Layer 13 of a small transformer language model trained on English Wikipedia (16 layers, counted from 0, width 128).
A neuron's activation on a vector x is SiLU(weights . x), where the dot is the dot product.

Input weights of the MLP neurons that the questions are about. A number n stands for (n - 500) times 0.0015.
n63: 379,564,567,550,387,391,374,499,400,481,532,633,620,554,592,559,904,544,663,598,350,624,220,451,701,522,809,699,576,357,488,652,632,487,704,288,212,592,378,730,628,271,434,588,327,462,508,733,416,566,656,399,589,585,521,438,511,522,441,324,470,602,661,532,284,448,522,481,316,661,408,413,475,290,426,536,418,580,441,146,599,549,332,480,455,512,375,413,648,592,600,465,395,617,870,728,521,455,415,493,710,695,604,630,465,665,526,450,608,611,480,743,629,481,576,425,481,386,485,461,526,474,575,523,550,369,427,472
n71: 475,355,553,423,671,627,563,466,720,243,364,298,520,427,554,406,559,467,711,464,423,539,671,410,585,554,396,500,424,502,552,385,506,609,585,523,339,508,563,603,474,350,383,445,450,352,324,578,624,628,520,647,374,574,444,641,630,424,595,428,493,333,552,698,594,570,475,505,270,502,442,351,483,503,816,521,590,501,415,478,519,427,334,431,721,596,503,593,337,293,343,654,481,448,374,688,348,381,497,567,578,728,461,560,301,641,374,527,141,311,348,632,365,437,681,623,693,326,642,385,613,450,618,399,431,484,318,810
n81: 591,655,517,333,359,509,445,128,555,434,541,422,512,606,420,230,409,545,648,180,505,600,301,432,347,580,554,650,414,554,345,426,465,549,540,481,547,493,432,706,285,336,484,455,273,480,377,589,424,410,493,592,412,372,690,471,605,479,275,522,746,617,604,532,794,370,430,433,280,355,303,518,681,641,479,590,398,478,294,557,450,598,591,410,643,520,375,446,479,346,605,466,564,652,372,487,449,617,515,577,429,551,448,359,516,543,732,255,522,425,372,447,485,499,463,374,555,557,462,613,505,484,314,563,539,666,518,615
n105: 335,546,552,600,549,237,455,320,695,501,477,458,447,498,493,245,514,404,723,624,378,491,419,489,350,498,531,415,545,755,514,514,545,425,666,572,380,686,594,604,622,352,290,577,466,366,532,632,405,546,558,555,402,370,591,412,381,476,678,594,359,512,454,283,498,483,512,747,540,333,277,581,638,318,539,623,464,567,463,310,548,463,522,678,411,541,438,275,678,561,481,459,420,612,452,550,404,536,508,563,496,715,390,277,539,450,467,572,495,458,451,310,568,430,481,551,535,556,454,445,807,611,372,436,375,464,501,506
n115: 301,711,449,388,212,503,590,628,530,945,503,385,460,501,275,650,600,380,568,405,495,333,460,549,581,443,529,678,566,501,297,591,624,469,701,415,469,482,331,368,646,611,569,552,701,652,607,979,403,790,456,428,381,691,732,532,452,497,576,496,273,607,243,526,423,589,540,681,589,443,428,383,645,529,625,536,293,531,376,436,450,478,467,385,285,427,352,431,540,750,519,678,484,318,573,530,188,540,425,370,597,480,400,415,715,334,342,302,367,712,690,326,450,283,453,507,641,668,460,315,447,513,441,640,584,671,426,492
n121: 631,234,331,483,423,639,704,405,477,503,306,435,449,425,230,646,534,286,586,502,487,370,334,492,247,714,385,759,602,417,104,263,388,584,299,316,382,708,404,220,417,500,620,333,571,340,470,566,432,555,372,507,465,626,715,329,609,649,685,553,682,415,585,344,655,546,608,536,535,332,664,727,389,540,383,399,511,583,544,695,470,492,690,578,611,743,418,346,567,329,415,616,188,320,344,413,406,402,495,306,481,632,336,514,443,474,425,383,622,503,532,533,352,601,503,409,472,738,545,453,674,584,619,315,458,582,374,393
n141: 463,584,249,590,580,380,578,491,10,453,503,457,470,539,502,359,437,630,463,309,322,611,302,469,424,684,451,363,481,456,422,387,340,467,620,557,490,400,428,753,296,237,303,460,529,488,603,398,512,698,576,661,463,488,617,372,396,590,481,507,438,580,431,589,417,459,492,606,420,332,446,563,453,642,310,702,324,707,322,328,395,385,565,398,615,673,552,896,620,457,459,627,324,666,380,438,624,461,362,475,588,562,694,450,434,426,712,399,400,369,772,707,479,479,587,427,408,215,443,472,542,480,665,583,272,436,402,498
n144: 513,518,628,468,382,608,521,390,615,417,573,530,568,592,286,647,574,486,398,458,472,327,358,446,618,768,494,517,402,464,506,501,470,445,361,517,595,355,240,645,342,391,582,279,470,434,762,551,369,379,854,538,446,620,413,350,694,452,643,508,577,619,489,391,397,419,382,483,324,560,545,306,491,431,355,464,584,524,532,611,779,473,467,500,595,311,475,553,227,598,465,742,628,375,622,429,576,273,264,450,654,578,424,460,189,529,441,535,741,480,396,476,445,592,454,420,594,592,425,615,328,747,643,741,647,400,609,702
n153: 625,388,572,485,458,467,303,347,356,566,405,425,497,548,575,506,470,452,402,360,376,616,603,523,459,526,425,544,620,493,549,480,492,582,542,583,454,596,578,659,527,488,415,431,352,457,531,530,535,420,477,558,695,609,506,374,629,456,393,527,475,407,573,436,444,664,352,548,509,499,395,310,578,576,543,497,438,541,508,704,665,281,447,575,755,459,480,468,620,415,532,486,391,489,378,345,625,529,402,462,522,514,469,641,677,609,391,528,618,553,569,322,492,421,486,533,396,612,583,563,456,469,468,464,595,529,450,434
n164: 496,83,824,372,293,574,478,456,544,546,363,332,681,388,365,407,578,568,540,434,346,629,361,258,596,569,499,712,671,425,421,342,609,646,529,524,785,704,347,465,388,277,532,530,480,428,547,605,249,369,517,581,591,914,711,365,417,384,156,688,482,472,760,566,377,654,428,460,638,232,509,387,673,489,590,456,532,340,506,515,412,668,401,577,392,370,490,424,377,315,445,625,620,403,280,435,368,588,406,479,579,584,216,431,786,608,467,509,632,528,506,338,567,658,350,634,732,587,470,585,521,381,495,449,409,576,565,626
n165: 339,758,523,480,309,527,437,411,473,637,459,215,393,434,202,285,591,354,508,456,403,486,473,403,672,643,755,471,406,546,630,510,237,447,426,411,516,367,396,424,391,613,533,294,429,453,483,490,501,511,518,500,506,499,638,444,618,569,693,652,561,485,652,711,355,520,454,554,398,691,435,534,432,639,400,509,563,693,572,565,401,447,525,560,384,522,411,637,329,587,353,376,549,510,674,517,633,637,454,470,577,581,550,382,536,530,499,621,672,652,668,615,481,285,378,458,404,759,607,478,668,407,521,422,695,652,630,397
n196: 467,455,538,438,432,600,367,563,289,504,382,403,702,429,338,611,362,537,793,569,605,637,538,527,527,620,602,530,503,656,437,565,571,319,573,542,471,609,335,485,415,497,591,510,299,569,387,371,309,524,648,477,542,376,556,443,424,605,719,587,270,647,507,490,310,628,615,746,439,292,627,552,553,566,575,466,605,427,621,344,550,485,577,605,555,546,404,438,823,563,422,351,107,474,432,697,537,529,442,469,580,527,617,386,609,489,409,396,500,415,502,533,474,499,517,472,367,716,561,591,549,540,551,439,466,398,596,276
n198: 454,583,637,384,451,472,806,459,662,505,260,306,415,422,541,510,452,561,429,457,402,620,578,658,408,396,607,443,578,592,411,518,536,754,532,361,659,438,611,524,557,419,490,534,569,420,503,354,504,458,506,322,453,609,648,303,508,533,301,609,419,437,586,452,575,497,656,572,564,549,569,598,294,686,594,763,451,411,371,538,552,519,440,702,525,352,453,551,543,549,482,476,420,789,359,636,538,452,530,286,574,143,491,352,569,628,755,608,655,371,646,665,667,585,525,447,686,232,401,328,646,524,745,441,568,221,584,499
n226: 383,530,485,435,476,518,262,552,530,552,496,457,353,445,524,386,212,549,730,657,492,541,530,513,469,461,507,715,439,730,538,494,370,570,508,438,470,585,426,509,365,672,401,339,671,483,525,665,395,523,447,579,465,496,649,297,251,801,455,716,421,550,585,363,613,421,368,584,529,422,537,513,208,503,369,470,488,418,564,637,645,164,637,473,319,607,535,499,512,441,776,531,374,454,455,506,319,346,335,425,492,652,396,589,478,491,511,482,281,530,566,585,573,446,581,475,632,419,444,333,689,539,480,550,616,567,415,592
n246: 380,475,472,448,501,597,600,518,575,329,527,442,428,757,460,588,454,642,448,592,433,562,714,622,309,494,501,459,507,570,498,530,419,732,393,522,553,411,502,380,496,609,462,594,370,257,635,444,449,490,611,428,548,511,613,604,644,464,393,279,482,432,701,395,418,461,357,757,445,439,582,322,526,459,489,658,520,518,492,348,589,438,316,551,598,786,562,491,600,419,504,154,681,535,602,408,350,539,613,480,475,408,517,294,484,647,589,536,241,543,592,471,486,584,296,491,424,483,635,388,760,600,576,411,418,685,312,595
n253: 555,530,438,473,453,603,456,701,600,404,329,632,547,639,512,341,528,537,484,469,450,585,373,511,428,668,422,438,519,398,517,456,677,273,478,543,466,531,653,565,559,549,628,566,543,403,596,412,440,366,389,613,695,384,319,478,410,573,656,513,593,344,565,399,689,474,472,372,390,684,332,416,476,470,478,351,428,475,485,387,493,575,437,706,529,565,568,532,215,343,388,528,473,473,529,560,414,501,539,324,505,716,498,554,306,624,556,527,462,602,477,590,672,503,452,510,604,527,474,585,588,424,647,580,650,541,598,536
n266: 552,346,487,546,434,668,650,473,382,510,486,368,444,470,357,496,228,626,640,423,600,415,508,634,519,564,270,294,637,480,434,570,622,271,286,604,590,388,368,281,503,438,406,538,520,475,398,589,490,506,468,360,523,609,490,603,770,382,586,288,440,505,503,561,446,502,523,605,387,430,547,511,446,664,401,607,513,522,380,691,447,409,464,682,453,481,499,678,509,579,576,432,554,337,511,268,529,724,500,438,476,470,489,535,533,699,367,714,459,420,702,423,482,539,362,607,468,521,533,615,633,412,606,306,342,503,410,464
n283: 673,434,367,613,610,514,644,337,633,514,489,305,572,599,645,686,454,297,469,376,208,603,487,561,495,467,429,678,529,684,356,413,725,535,503,356,695,475,358,463,595,619,388,298,541,382,339,708,339,298,314,526,688,553,598,393,445,673,378,451,437,432,441,515,326,404,580,603,383,253,526,695,634,652,563,457,257,413,379,548,506,210,337,449,442,361,223,309,477,302,684,279,719,430,541,549,328,564,517,409,380,267,298,666,270,569,630,323,660,477,532,363,329,553,398,786,331,420,491,335,245,517,617,525,461,500,400,535
n286: 506,363,650,606,562,633,445,512,772,596,693,609,572,839,572,506,206,565,432,481,553,298,466,599,242,420,450,538,552,344,395,525,495,723,515,546,510,438,496,509,484,352,461,576,617,332,544,430,724,654,515,505,620,481,656,216,513,448,337,367,296,437,469,639,439,630,644,431,327,403,587,585,531,562,319,562,446,526,469,613,615,554,490,497,418,475,463,280,458,635,652,424,475,486,402,391,447,262,451,440,391,738,643,566,266,570,599,508,605,725,587,534,319,518,366,550,337,552,506,507,422,586,388,533,630,576,305,537
n293: 671,424,342,378,389,576,534,480,190,411,363,534,617,563,799,554,719,674,389,579,430,702,529,391,324,526,760,561,358,375,489,427,439,475,587,515,599,575,568,525,547,464,423,344,480,603,473,819,429,768,463,613,237,612,419,537,688,448,532,589,530,219,396,506,146,574,455,298,579,543,594,447,589,392,406,495,418,361,558,404,512,573,483,481,439,348,430,859,589,320,667,724,440,438,658,619,512,483,490,238,526,742,453,417,457,574,331,500,604,603,511,532,596,660,399,578,511,559,588,301,699,579,584,257,607,516,711,643
n332: 436,429,564,522,447,418,672,447,453,425,584,631,547,533,552,572,465,563,463,440,615,689,485,434,537,380,538,552,412,440,457,408,460,535,465,394,530,344,600,342,546,502,355,448,512,340,509,417,359,430,449,544,483,454,441,482,407,578,472,546,433,538,577,518,455,571,509,359,337,435,496,523,615,399,409,536,481,510,596,523,537,680,459,529,621,613,509,394,659,633,370,378,626,539,508,566,421,426,475,755,493,497,302,404,503,294,479,568,559,446,441,638,323,487,622,575,516,518,478,408,416,610,505,402,516,537,424,519
n334: 494,420,493,661,426,614,549,598,624,526,511,423,486,389,427,645,420,488,513,428,267,470,176,558,441,322,455,327,480,615,433,341,412,594,539,257,580,406,456,354,798,482,197,570,763,753,440,648,507,656,519,406,504,466,475,535,472,527,560,437,442,490,585,574,777,543,468,309,614,398,533,502,433,486,620,550,484,571,324,669,89,572,264,550,437,578,242,582,652,354,473,451,453,519,250,540,523,572,623,458,588,695,695,348,303,628,488,597,289,643,610,521,340,802,626,648,587,605,674,405,502,424,396,595,492,557,512,633
n364: 463,479,543,706,384,497,693,298,494,553,255,479,299,368,540,455,353,531,547,424,551,699,396,577,417,841,698,469,314,357,525,564,540,571,553,438,417,604,411,602,375,414,482,437,389,398,584,352,430,615,738,643,417,400,650,310,577,563,508,363,811,719,475,841,367,536,681,488,367,568,340,443,637,536,753,611,449,411,628,543,648,289,368,490,456,410,445,531,405,390,534,493,535,357,755,506,340,582,499,469,413,407,637,406,680,507,585,564,339,561,533,440,413,539,553,534,432,535,617,551,655,551,663,465,527,635,598,409
n369: 461,472,469,566,432,512,660,367,389,605,664,582,460,609,552,385,519,572,422,478,505,428,551,549,480,576,577,519,446,336,526,417,517,320,546,525,461,410,571,408,636,604,385,501,548,529,535,549,533,398,777,466,474,487,535,491,512,382,470,567,422,481,395,444,437,599,532,585,497,473,556,268,492,562,533,460,496,536,511,344,685,594,455,646,470,434,474,746,486,452,461,570,614,509,356,509,561,505,507,470,520,536,346,552,599,507,554,343,413,518,437,451,576,553,336,464,655,632,507,480,520,587,614,259,588,396,361,660
n387: 617,626,626,537,316,485,553,448,581,367,490,354,430,585,393,405,159,247,623,402,646,403,194,492,537,459,489,416,557,521,608,479,531,711,523,473,441,431,460,516,463,486,701,688,329,671,646,729,260,520,559,289,604,534,572,559,340,482,697,354,682,394,373,420,284,654,667,441,340,207,364,513,428,725,509,560,521,507,445,264,640,592,333,657,361,481,406,463,340,431,654,417,590,441,479,539,549,606,712,478,474,626,223,474,611,494,410,293,567,501,512,574,504,590,551,711,528,594,327,374,643,406,493,444,507,602,518,430
n400: 580,536,468,602,250,390,548,383,493,352,524,613,374,594,329,322,487,559,557,211,319,730,438,645,466,656,485,672,273,350,544,446,525,333,616,398,622,674,452,419,530,484,511,429,206,673,438,513,462,538,552,512,514,523,569,516,607,494,721,502,609,418,467,318,607,405,500,633,355,495,415,376,641,470,535,610,615,398,442,219,545,470,545,648,517,442,413,557,568,387,511,565,486,474,590,753,466,557,490,789,518,564,637,370,312,390,628,492,393,562,622,500,480,517,217,857,529,537,758,271,875,487,527,564,576,463,339,249
n401: 327,284,561,329,462,563,234,643,606,492,532,307,460,357,341,565,573,546,376,603,598,475,543,298,477,650,419,493,476,299,396,622,530,298,416,531,397,447,501,551,590,340,445,316,572,326,622,509,335,424,490,646,350,599,485,268,644,671,594,393,378,388,401,480,552,509,371,372,623,607,541,332,154,541,572,357,632,523,498,349,617,421,376,656,299,587,413,562,608,417,561,724,439,478,281,488,760,444,425,566,711,565,476,645,401,615,543,535,329,342,604,665,480,384,729,593,479,531,182,380,746,689,620,492,561,630,464,660
n405: 468,602,368,504,339,457,596,500,485,398,559,716,120,613,445,411,760,406,332,607,652,229,706,419,221,618,660,532,517,507,161,498,273,271,617,273,570,492,428,535,732,500,334,519,725,529,391,455,457,335,354,458,447,622,211,446,540,342,335,521,520,414,141,481,362,368,788,473,437,548,541,538,517,470,470,395,208,563,733,242,548,361,424,728,634,286,408,385,548,263,352,292,579,428,477,607,489,473,477,626,549,504,625,374,292,319,527,186,368,305,417,580,484,725,738,674,515,604,251,354,359,189,372,523,549,417,490,446
n423: 528,203,419,495,615,441,411,425,537,503,449,526,578,539,368,643,560,411,685,591,617,694,535,219,536,432,546,690,493,359,521,517,368,597,501,410,520,436,454,457,443,290,653,536,781,454,195,411,280,413,681,474,562,323,486,438,537,434,503,485,435,455,437,346,465,301,505,629,477,492,522,565,549,342,465,506,546,618,455,459,542,579,540,501,312,537,534,466,563,324,402,331,711,478,439,517,495,406,485,573,652,717,579,650,445,575,567,628,383,501,405,498,489,433,372,541,557,467,540,545,562,381,421,363,407,627,528,457
n458: 430,452,767,428,544,793,505,759,344,635,286,680,497,607,452,432,415,425,659,486,571,485,452,570,512,486,822,569,414,251,505,556,408,703,781,342,674,514,533,730,404,421,448,432,424,714,565,478,671,518,673,474,617,441,561,550,367,435,426,565,344,650,659,603,293,453,322,430,411,426,458,309,309,583,511,572,214,339,517,467,656,540,320,247,380,481,437,712,668,589,410,633,701,721,280,411,311,538,438,515,334,505,671,431,348,521,280,206,515,435,554,302,690,320,383,740,453,602,600,409,754,558,590,643,590,617,460,478

Each question shows a token from some text and the vector x that enters the MLP there. A number n stands for (n - 500) times 0.016.

"ended": 470,465,503,394,545,448,572,522,554,547,593,468,498,554,497,468,591,680,432,440,699,449,510,450,497,430,454,510,468,466,452,643,463,358,322,443,573,528,569,462,335,434,488,596,251,393,514,404,791,430,339,452,376,357,480,578,519,456,364,454,467,412,505,255,502,522,540,477,548,595,379,438,529,501,465,430,597,479,435,607,452,491,522,368,519,420,597,472,433,511,567,426,527,483,468,325,545,453,633,445,440,662,592,556,542,558,574,522,434,598,448,448,543,486,528,611,557,536,403,584,420,468,385,395,447,539,433,567
The three highest activations, in order: n286, n81, n266

" ear": 511,459,683,540,500,347,646,555,477,565,484,643,524,456,649,475,604,542,452,514,453,371,383,474,592,449,471,500,414,541,436,566,507,533,653,450,606,420,468,397,411,519,411,614,331,558,564,539,568,525,657,320,500,433,407,519,523,590,423,538,482,506,402,311,442,529,458,485,539,554,448,401,549,491,605,327,780,540,605,553,367,615,462,396,398,605,599,459,532,557,387,510,460,498,507,524,542,531,736,467,555,512,620,644,598,580,454,557,391,567,526,501,580,459,637,462,542,529,367,632,306,534,511,544,407,403,497,487
Which two neurons fire most, strongest first? n63, n334

"l": 396,638,455,476,634,349,577,523,528,513,548,474,496,512,535,435,716,479,407,570,485,366,440,599,522,457,468,456,447,495,507,552,524,523,555,477,686,670,695,481,383,566,539,505,346,582,380,532,500,632,428,519,536,348,446,508,574,582,455,446,485,503,302,485,462,553,464,566,547,703,632,667,385,418,603,390,670,426,436,589,324,481,371,541,400,578,603,564,441,605,541,556,422,461,491,509,619,508,669,379,467,499,661,684,466,481,441,446,620,402,440,430,487,476,473,507,410,579,451,562,443,529,341,530,417,441,491,541
Which of these neurons fires most? n293

" first": 586,482,562,418,595,497,554,608,471,617,592,407,541,450,526,551,605,559,535,588,479,510,438,435,462,460,531,499,347,532,428,642,511,467,669,419,608,673,552,426,393,545,607,616,342,601,411,530,526,656,485,454,482,474,375,619,702,468,528,467,412,384,455,250,540,635,452,484,509,553,419,301,456,482,542,556,579,521,547,531,339,464,495,376,370,553,589,593,552,494,450,498,562,616,489,339,429,372,597,479,610,389,573,576,637,513,629,567,409,454,495,458,487,440,545,532,386,574,354,546,486,524,604,293,441,469,389,557
Which of these neurons fires most? n293

" July": 533,469,425,671,795,417,403,489,513,517,531,622,586,485,566,499,460,579,406,511,541,530,537,516,649,498,555,483,335,401,480,518,460,559,531,412,544,502,525,332,438,447,605,635,311,470,465,365,592,548,510,496,579,365,539,616,472,624,524,530,429,529,351,316,404,652,389,565,579,493,532,408,438,385,520,454,590,522,472,617,342,489,396,454,484,465,503,684,525,517,485,578,683,416,520,442,471,466,641,548,499,438,494,604,551,424,417,607,393,571,354,438,618,443,468,349,515,527,300,587,541,609,524,433,381,551,447,485
Which two neurons fire most, strongest first? n423, n369

"1": 567,470,647,553,606,278,487,493,589,539,634,343,535,309,497,452,597,525,325,470,380,479,447,487,499,427,491,548,524,453,547,547,552,587,516,396,524,522,485,410,320,546,485,598,293,441,452,337,529,559,418,414,515,575,592,503,574,614,674,460,513,475,349,345,485,466,318,453,554,454,467,433,510,431,517,374,525,581,560,685,467,525,439,403,565,559,643,599,418,526,639,536,519,505,438,481,534,606,543,547,435,533,568,453,521,443,537,517,432,442,452,434,488,381,513,583,537,500,330,530,421,662,400,545,415,361,404,522
Which of these neurons fires most? n401

" res": 586,663,638,611,523,318,469,494,456,545,619,556,540,497,453,442,482,553,415,520,530,604,600,533,504,401,516,566,440,557,459,544,639,532,602,375,579,587,495,347,328,645,380,406,497,509,589,513,613,382,437,573,492,468,579,479,560,467,426,457,542,528,596,388,439,586,444,502,652,583,599,386,416,457,594,269,500,440,593,700,312,571,474,474,478,649,525,510,520,648,444,633,616,498,397,566,503,396,724,429,403,477,523,609,584,444,486,499,544,574,505,500,516,440,536,480,449,503,335,534,402,299,440,633,435,551,609,452
Which neuron fires most, and how strongly? n164, at about 1.2

" ad": 699,389,618,523,412,470,488,465,524,581,546,442,605,506,367,438,521,550,486,545,563,472,576,510,477,334,456,456,357,498,351,623,585,460,574,522,519,637,564,480,301,537,400,534,405,554,570,599,580,655,418,585,468,403,554,573,518,632,377,491,486,491,605,386,446,503,466,491,411,550,521,476,637,390,519,352,650,519,469,641,350,483,457,468,401,505,607,666,549,647,521,752,458,548,407,430,517,318,748,547,502,534,469,664,651,420,553,614,497,510,496,598,384,387,512,514,411,460,441,517,439,381,542,378,438,512,488,528
Which of these neurons fires most? n164

" line": 646,573,526,405,654,119,595,546,566,514,605,430,467,514,513,465,591,530,421,463,389,581,498,501,428,445,518,556,442,424,619,588,568,544,562,454,548,456,559,521,351,625,477,446,452,554,489,497,519,418,409,464,491,373,614,524,519,615,511,506,424,494,502,378,501,415,447,309,518,535,524,425,494,469,447,427,512,435,670,603,418,386,474,376,502,528,473,559,508,561,469,599,548,536,465,473,512,508,562,481,328,582,774,684,479,527,625,472,545,539,449,570,409,318,635,452,504,526,210,598,378,505,464,504,214,526,432,516
The three highest activations, in order: n141, n283, n81

"ly": 491,460,533,324,527,454,514,548,509,583,575,498,589,487,487,563,622,452,460,546,460,489,394,484,555,512,510,396,458,427,461,583,554,576,524,362,693,699,479,444,419,524,579,598,330,493,433,406,514,594,403,413,477,489,489,597,564,483,387,452,510,573,503,246,486,631,662,501,508,422,582,344,487,321,527,575,682,407,650,514,427,434,335,377,503,543,572,657,687,366,536,412,606,480,479,473,558,506,521,513,459,343,546,602,513,570,500,579,503,646,461,498,550,530,599,464,378,546,403,575,449,563,451,386,450,422,411,486
Which neuron fires most, and how strongly? n246, at about 4

"ens": 507,557,574,468,626,337,519,483,458,547,540,617,631,539,485,471,543,519,506,474,475,491,558,580,339,630,497,513,433,518,550,528,586,552,594,512,579,526,505,469,327,441,530,398,389,581,401,437,579,485,306,371,477,503,717,394,647,774,442,570,578,582,493,365,368,567,463,394,593,518,477,487,524,459,389,542,505,381,546,479,313,444,351,368,399,528,551,506,468,574,459,456,573,481,538,471,513,433,556,448,395,568,544,695,653,457,491,479,532,555,299,408,445,468,737,442,359,624,448,567,420,338,417,498,283,457,588,545
Which neuron fires most, and how strongly? n81, at about 2.4

"les": 485,527,516,473,674,238,441,574,603,564,612,412,519,283,614,559,610,569,432,464,346,507,475,435,473,435,482,557,421,441,557,606,622,501,459,419,430,548,503,445,372,518,522,563,339,513,472,263,455,494,356,489,558,516,678,470,488,574,500,435,606,572,329,331,298,463,408,486,590,575,584,357,521,331,389,394,469,510,482,502,428,436,413,474,548,623,554,631,508,595,466,490,691,532,500,488,513,441,675,458,371,507,643,560,516,591,398,547,457,501,396,563,578,431,479,499,483,540,409,569,540,614,459,545,444,407,547,557
The three highest activations, in order: n63, n401, n246

" School": 608,475,547,394,505,243,558,705,581,587,474,489,462,433,580,533,555,507,450,597,481,535,503,629,626,456,590,548,449,502,479,511,477,508,504,492,473,488,502,423,411,519,530,583,332,472,434,394,536,476,495,455,467,376,420,580,643,462,519,455,492,406,412,245,461,530,420,554,591,561,412,524,497,439,543,477,721,646,516,575,287,631,581,496,497,692,643,486,624,446,480,497,583,600,402,342,545,346,608,397,505,584,648,659,492,646,488,486,412,543,426,442,574,463,549,466,417,525,385,596,556,474,519,538,403,390,508,544
Which two neurons fire most, strongest first? n423, n246

" stand": 573,485,599,515,506,430,518,563,454,543,645,479,497,484,485,442,651,453,419,611,460,469,570,512,514,475,381,451,454,399,470,543,566,578,503,481,620,646,603,319,308,510,512,563,503,530,571,507,770,460,596,426,537,345,461,374,520,645,505,569,523,240,530,235,481,547,529,427,456,560,499,455,469,387,563,437,461,439,695,608,418,408,506,418,286,536,562,530,596,533,466,541,525,504,489,428,536,388,563,575,445,530,665,659,452,614,505,444,534,534,449,501,575,511,591,586,410,572,418,621,419,495,422,394,267,430,416,558
Which of these neurons fires most? n286

"ctor": 562,529,528,428,499,438,537,584,515,687,415,443,457,518,626,436,526,456,457,532,599,416,462,583,658,524,468,505,345,486,508,437,473,456,645,505,589,560,587,463,457,671,537,565,329,523,455,376,652,432,459,553,473,280,433,672,513,613,508,584,466,445,530,268,450,476,569,430,352,515,552,595,446,529,439,502,649,475,580,578,375,468,262,419,411,576,594,586,526,682,540,511,608,426,567,486,618,426,448,520,442,655,577,546,625,486,479,489,470,727,476,537,587,475,575,407,546,463,486,586,462,488,519,483,219,348,458,501
Which of these neurons fires most? n253

"ion": 557,565,545,512,610,414,611,504,462,581,563,511,513,410,607,504,572,615,335,594,648,536,444,463,585,524,590,455,514,530,453,565,475,456,548,546,436,581,633,427,363,644,522,500,335,574,364,624,521,494,587,516,434,429,499,490,570,485,518,532,494,382,381,172,427,556,445,507,392,429,621,571,413,466,541,412,565,419,568,552,388,492,420,450,478,623,558,677,521,653,522,568,589,551,556,664,499,587,627,366,505,579,586,602,497,471,560,576,538,647,385,578,551,469,557,457,414,559,546,609,246,584,526,448,433,369,446,457
Which of these neurons fires most? n293

" described": 646,470,516,500,546,542,560,485,514,618,658,453,494,486,442,419,633,664,439,525,510,408,412,372,558,396,547,398,474,534,456,635,461,457,607,384,529,485,503,511,506,583,490,533,327,510,554,361,816,605,556,508,477,438,386,468,554,630,422,508,631,356,459,386,422,515,620,512,577,520,527,368,475,452,479,558,545,393,416,570,382,402,507,375,508,595,699,665,574,492,513,420,426,420,483,421,476,317,660,477,504,497,612,657,594,446,555,459,462,528,484,446,496,544,556,393,433,454,394,521,290,463,515,255,449,396,431,491
Which of these neurons fires most? n141

" st": 533,516,567,568,746,374,528,614,535,425,560,532,614,697,426,404,541,482,411,541,672,548,466,544,594,423,469,505,474,546,477,473,525,514,625,504,518,427,499,451,330,590,576,544,407,611,561,573,516,487,507,506,423,452,432,460,484,575,441,466,510,491,543,235,512,514,371,545,389,626,490,478,593,419,591,236,627,529,594,531,522,487,368,451,516,608,678,530,480,645,524,541,463,575,460,485,555,441,512,460,520,533,631,607,617,438,582,634,420,628,612,480,525,453,783,583,509,523,401,654,294,571,464,426,407,489,460,514
Which of these neurons fires most? n332

".\n\n": 541,435,571,504,513,546,629,508,552,518,415,434,549,432,573,438,577,546,447,561,435,472,573,489,526,471,502,473,431,564,434,461,483,527,505,427,519,443,456,482,392,585,524,579,202,533,537,535,651,550,531,535,493,422,430,544,515,578,365,417,451,424,478,115,541,560,536,549,543,456,413,389,502,534,450,296,455,538,442,618,486,360,513,382,510,431,648,587,453,592,419,508,494,455,585,440,556,453,583,479,506,502,601,547,558,475,546,490,508,503,417,445,583,375,582,519,465,498,400,529,465,401,468,514,504,458,474,433
Which neuron fires most, and how strongly? n153, at about 2.9

"N": 554,527,551,553,599,293,709,391,508,615,589,504,589,322,523,499,593,586,548,400,690,432,546,582,370,468,517,476,495,422,496,552,482,526,505,354,478,598,451,299,308,591,534,757,538,492,554,502,781,479,407,497,487,505,472,452,514,674,472,452,528,515,516,263,534,543,354,545,517,466,502,414,485,557,501,316,748,457,380,637,344,359,444,395,562,506,486,450,482,640,379,491,464,432,506,488,525,557,594,460,370,491,523,522,539,408,557,475,458,480,461,483,473,509,626,471,422,533,461,571,509,531,462,441,494,469,471,463
Which neuron fires most, and how strongly? n121, at about 4.6

",": 540,433,617,490,670,444,520,526,550,563,479,448,550,403,537,524,442,490,446,507,616,529,481,467,527,415,421,349,422,533,389,545,471,516,507,369,493,410,478,477,417,681,542,450,187,486,474,485,606,539,480,550,449,392,391,476,449,582,458,418,481,441,383,199,509,524,542,589,628,424,444,505,490,460,595,407,488,525,486,578,451,447,535,311,546,399,632,552,512,605,465,462,672,490,524,470,454,428,634,397,390,590,587,505,528,472,481,443,491,551,383,472,359,393,615,534,452,520,464,595,533,472,506,516,344,498,486,527
Which two neurons fire most, strongest first? n283, n71

"st": 415,496,654,562,673,344,661,609,560,451,546,572,541,547,476,434,535,437,425,538,647,566,521,565,448,573,510,590,450,521,504,555,572,544,642,606,503,570,449,450,284,543,633,542,391,516,439,522,487,546,609,453,448,468,530,461,411,572,464,515,583,556,430,291,414,561,447,464,349,548,421,414,623,417,564,407,631,496,577,506,505,423,406,421,519,558,545,554,406,540,606,617,414,498,539,342,593,363,527,486,311,477,521,617,600,437,707,611,327,480,516,404,478,390,779,578,354,582,464,675,400,433,569,427,450,467,535,542
Which of these neurons fires most? n364

"an": 532,542,537,636,541,344,553,535,625,450,666,531,570,397,608,411,421,644,504,465,599,527,531,480,602,455,523,376,431,433,508,559,425,529,421,585,596,453,483,564,384,462,652,452,407,494,491,441,575,407,371,543,525,430,558,529,542,530,590,535,480,516,417,188,447,595,486,489,436,498,609,521,551,390,475,340,601,516,441,578,558,481,580,437,428,480,827,503,538,488,511,511,595,487,554,506,303,564,484,409,542,493,523,473,598,540,590,590,396,458,288,548,458,590,493,246,461,573,563,456,379,582,538,527,616,518,399,482
The three highest activations, in order: n144, n332, n423

"0": 439,604,554,513,561,249,383,521,566,458,576,532,618,413,503,528,605,593,340,538,420,496,447,525,581,550,566,493,449,459,587,479,501,470,561,420,532,544,373,431,412,573,543,675,231,549,497,345,697,562,473,370,553,456,533,636,540,642,508,545,399,561,437,371,446,459,498,526,580,453,548,452,578,364,472,399,594,600,504,575,418,573,296,368,424,358,441,479,503,408,488,626,531,516,467,441,476,584,476,468,453,551,429,601,509,439,469,664,413,511,452,427,582,519,578,519,537,554,405,650,483,599,427,482,352,404,530,567
Which of these neurons fires most? n63

"C": 586,477,668,539,661,412,741,439,506,528,716,497,584,495,560,427,486,484,461,448,612,578,647,534,432,401,510,458,461,409,424,508,484,568,548,443,442,619,488,451,246,498,481,617,440,477,512,366,679,517,437,553,475,541,420,437,484,596,510,486,474,512,493,273,518,487,360,619,384,587,528,382,433,587,559,272,590,478,318,685,439,525,460,348,496,491,595,536,530,693,401,473,545,459,339,520,584,422,573,473,391,526,566,468,519,542,553,659,535,521,603,441,574,533,580,523,434,467,491,618,446,434,477,491,413,465,478,498
Which of these neurons fires most? n286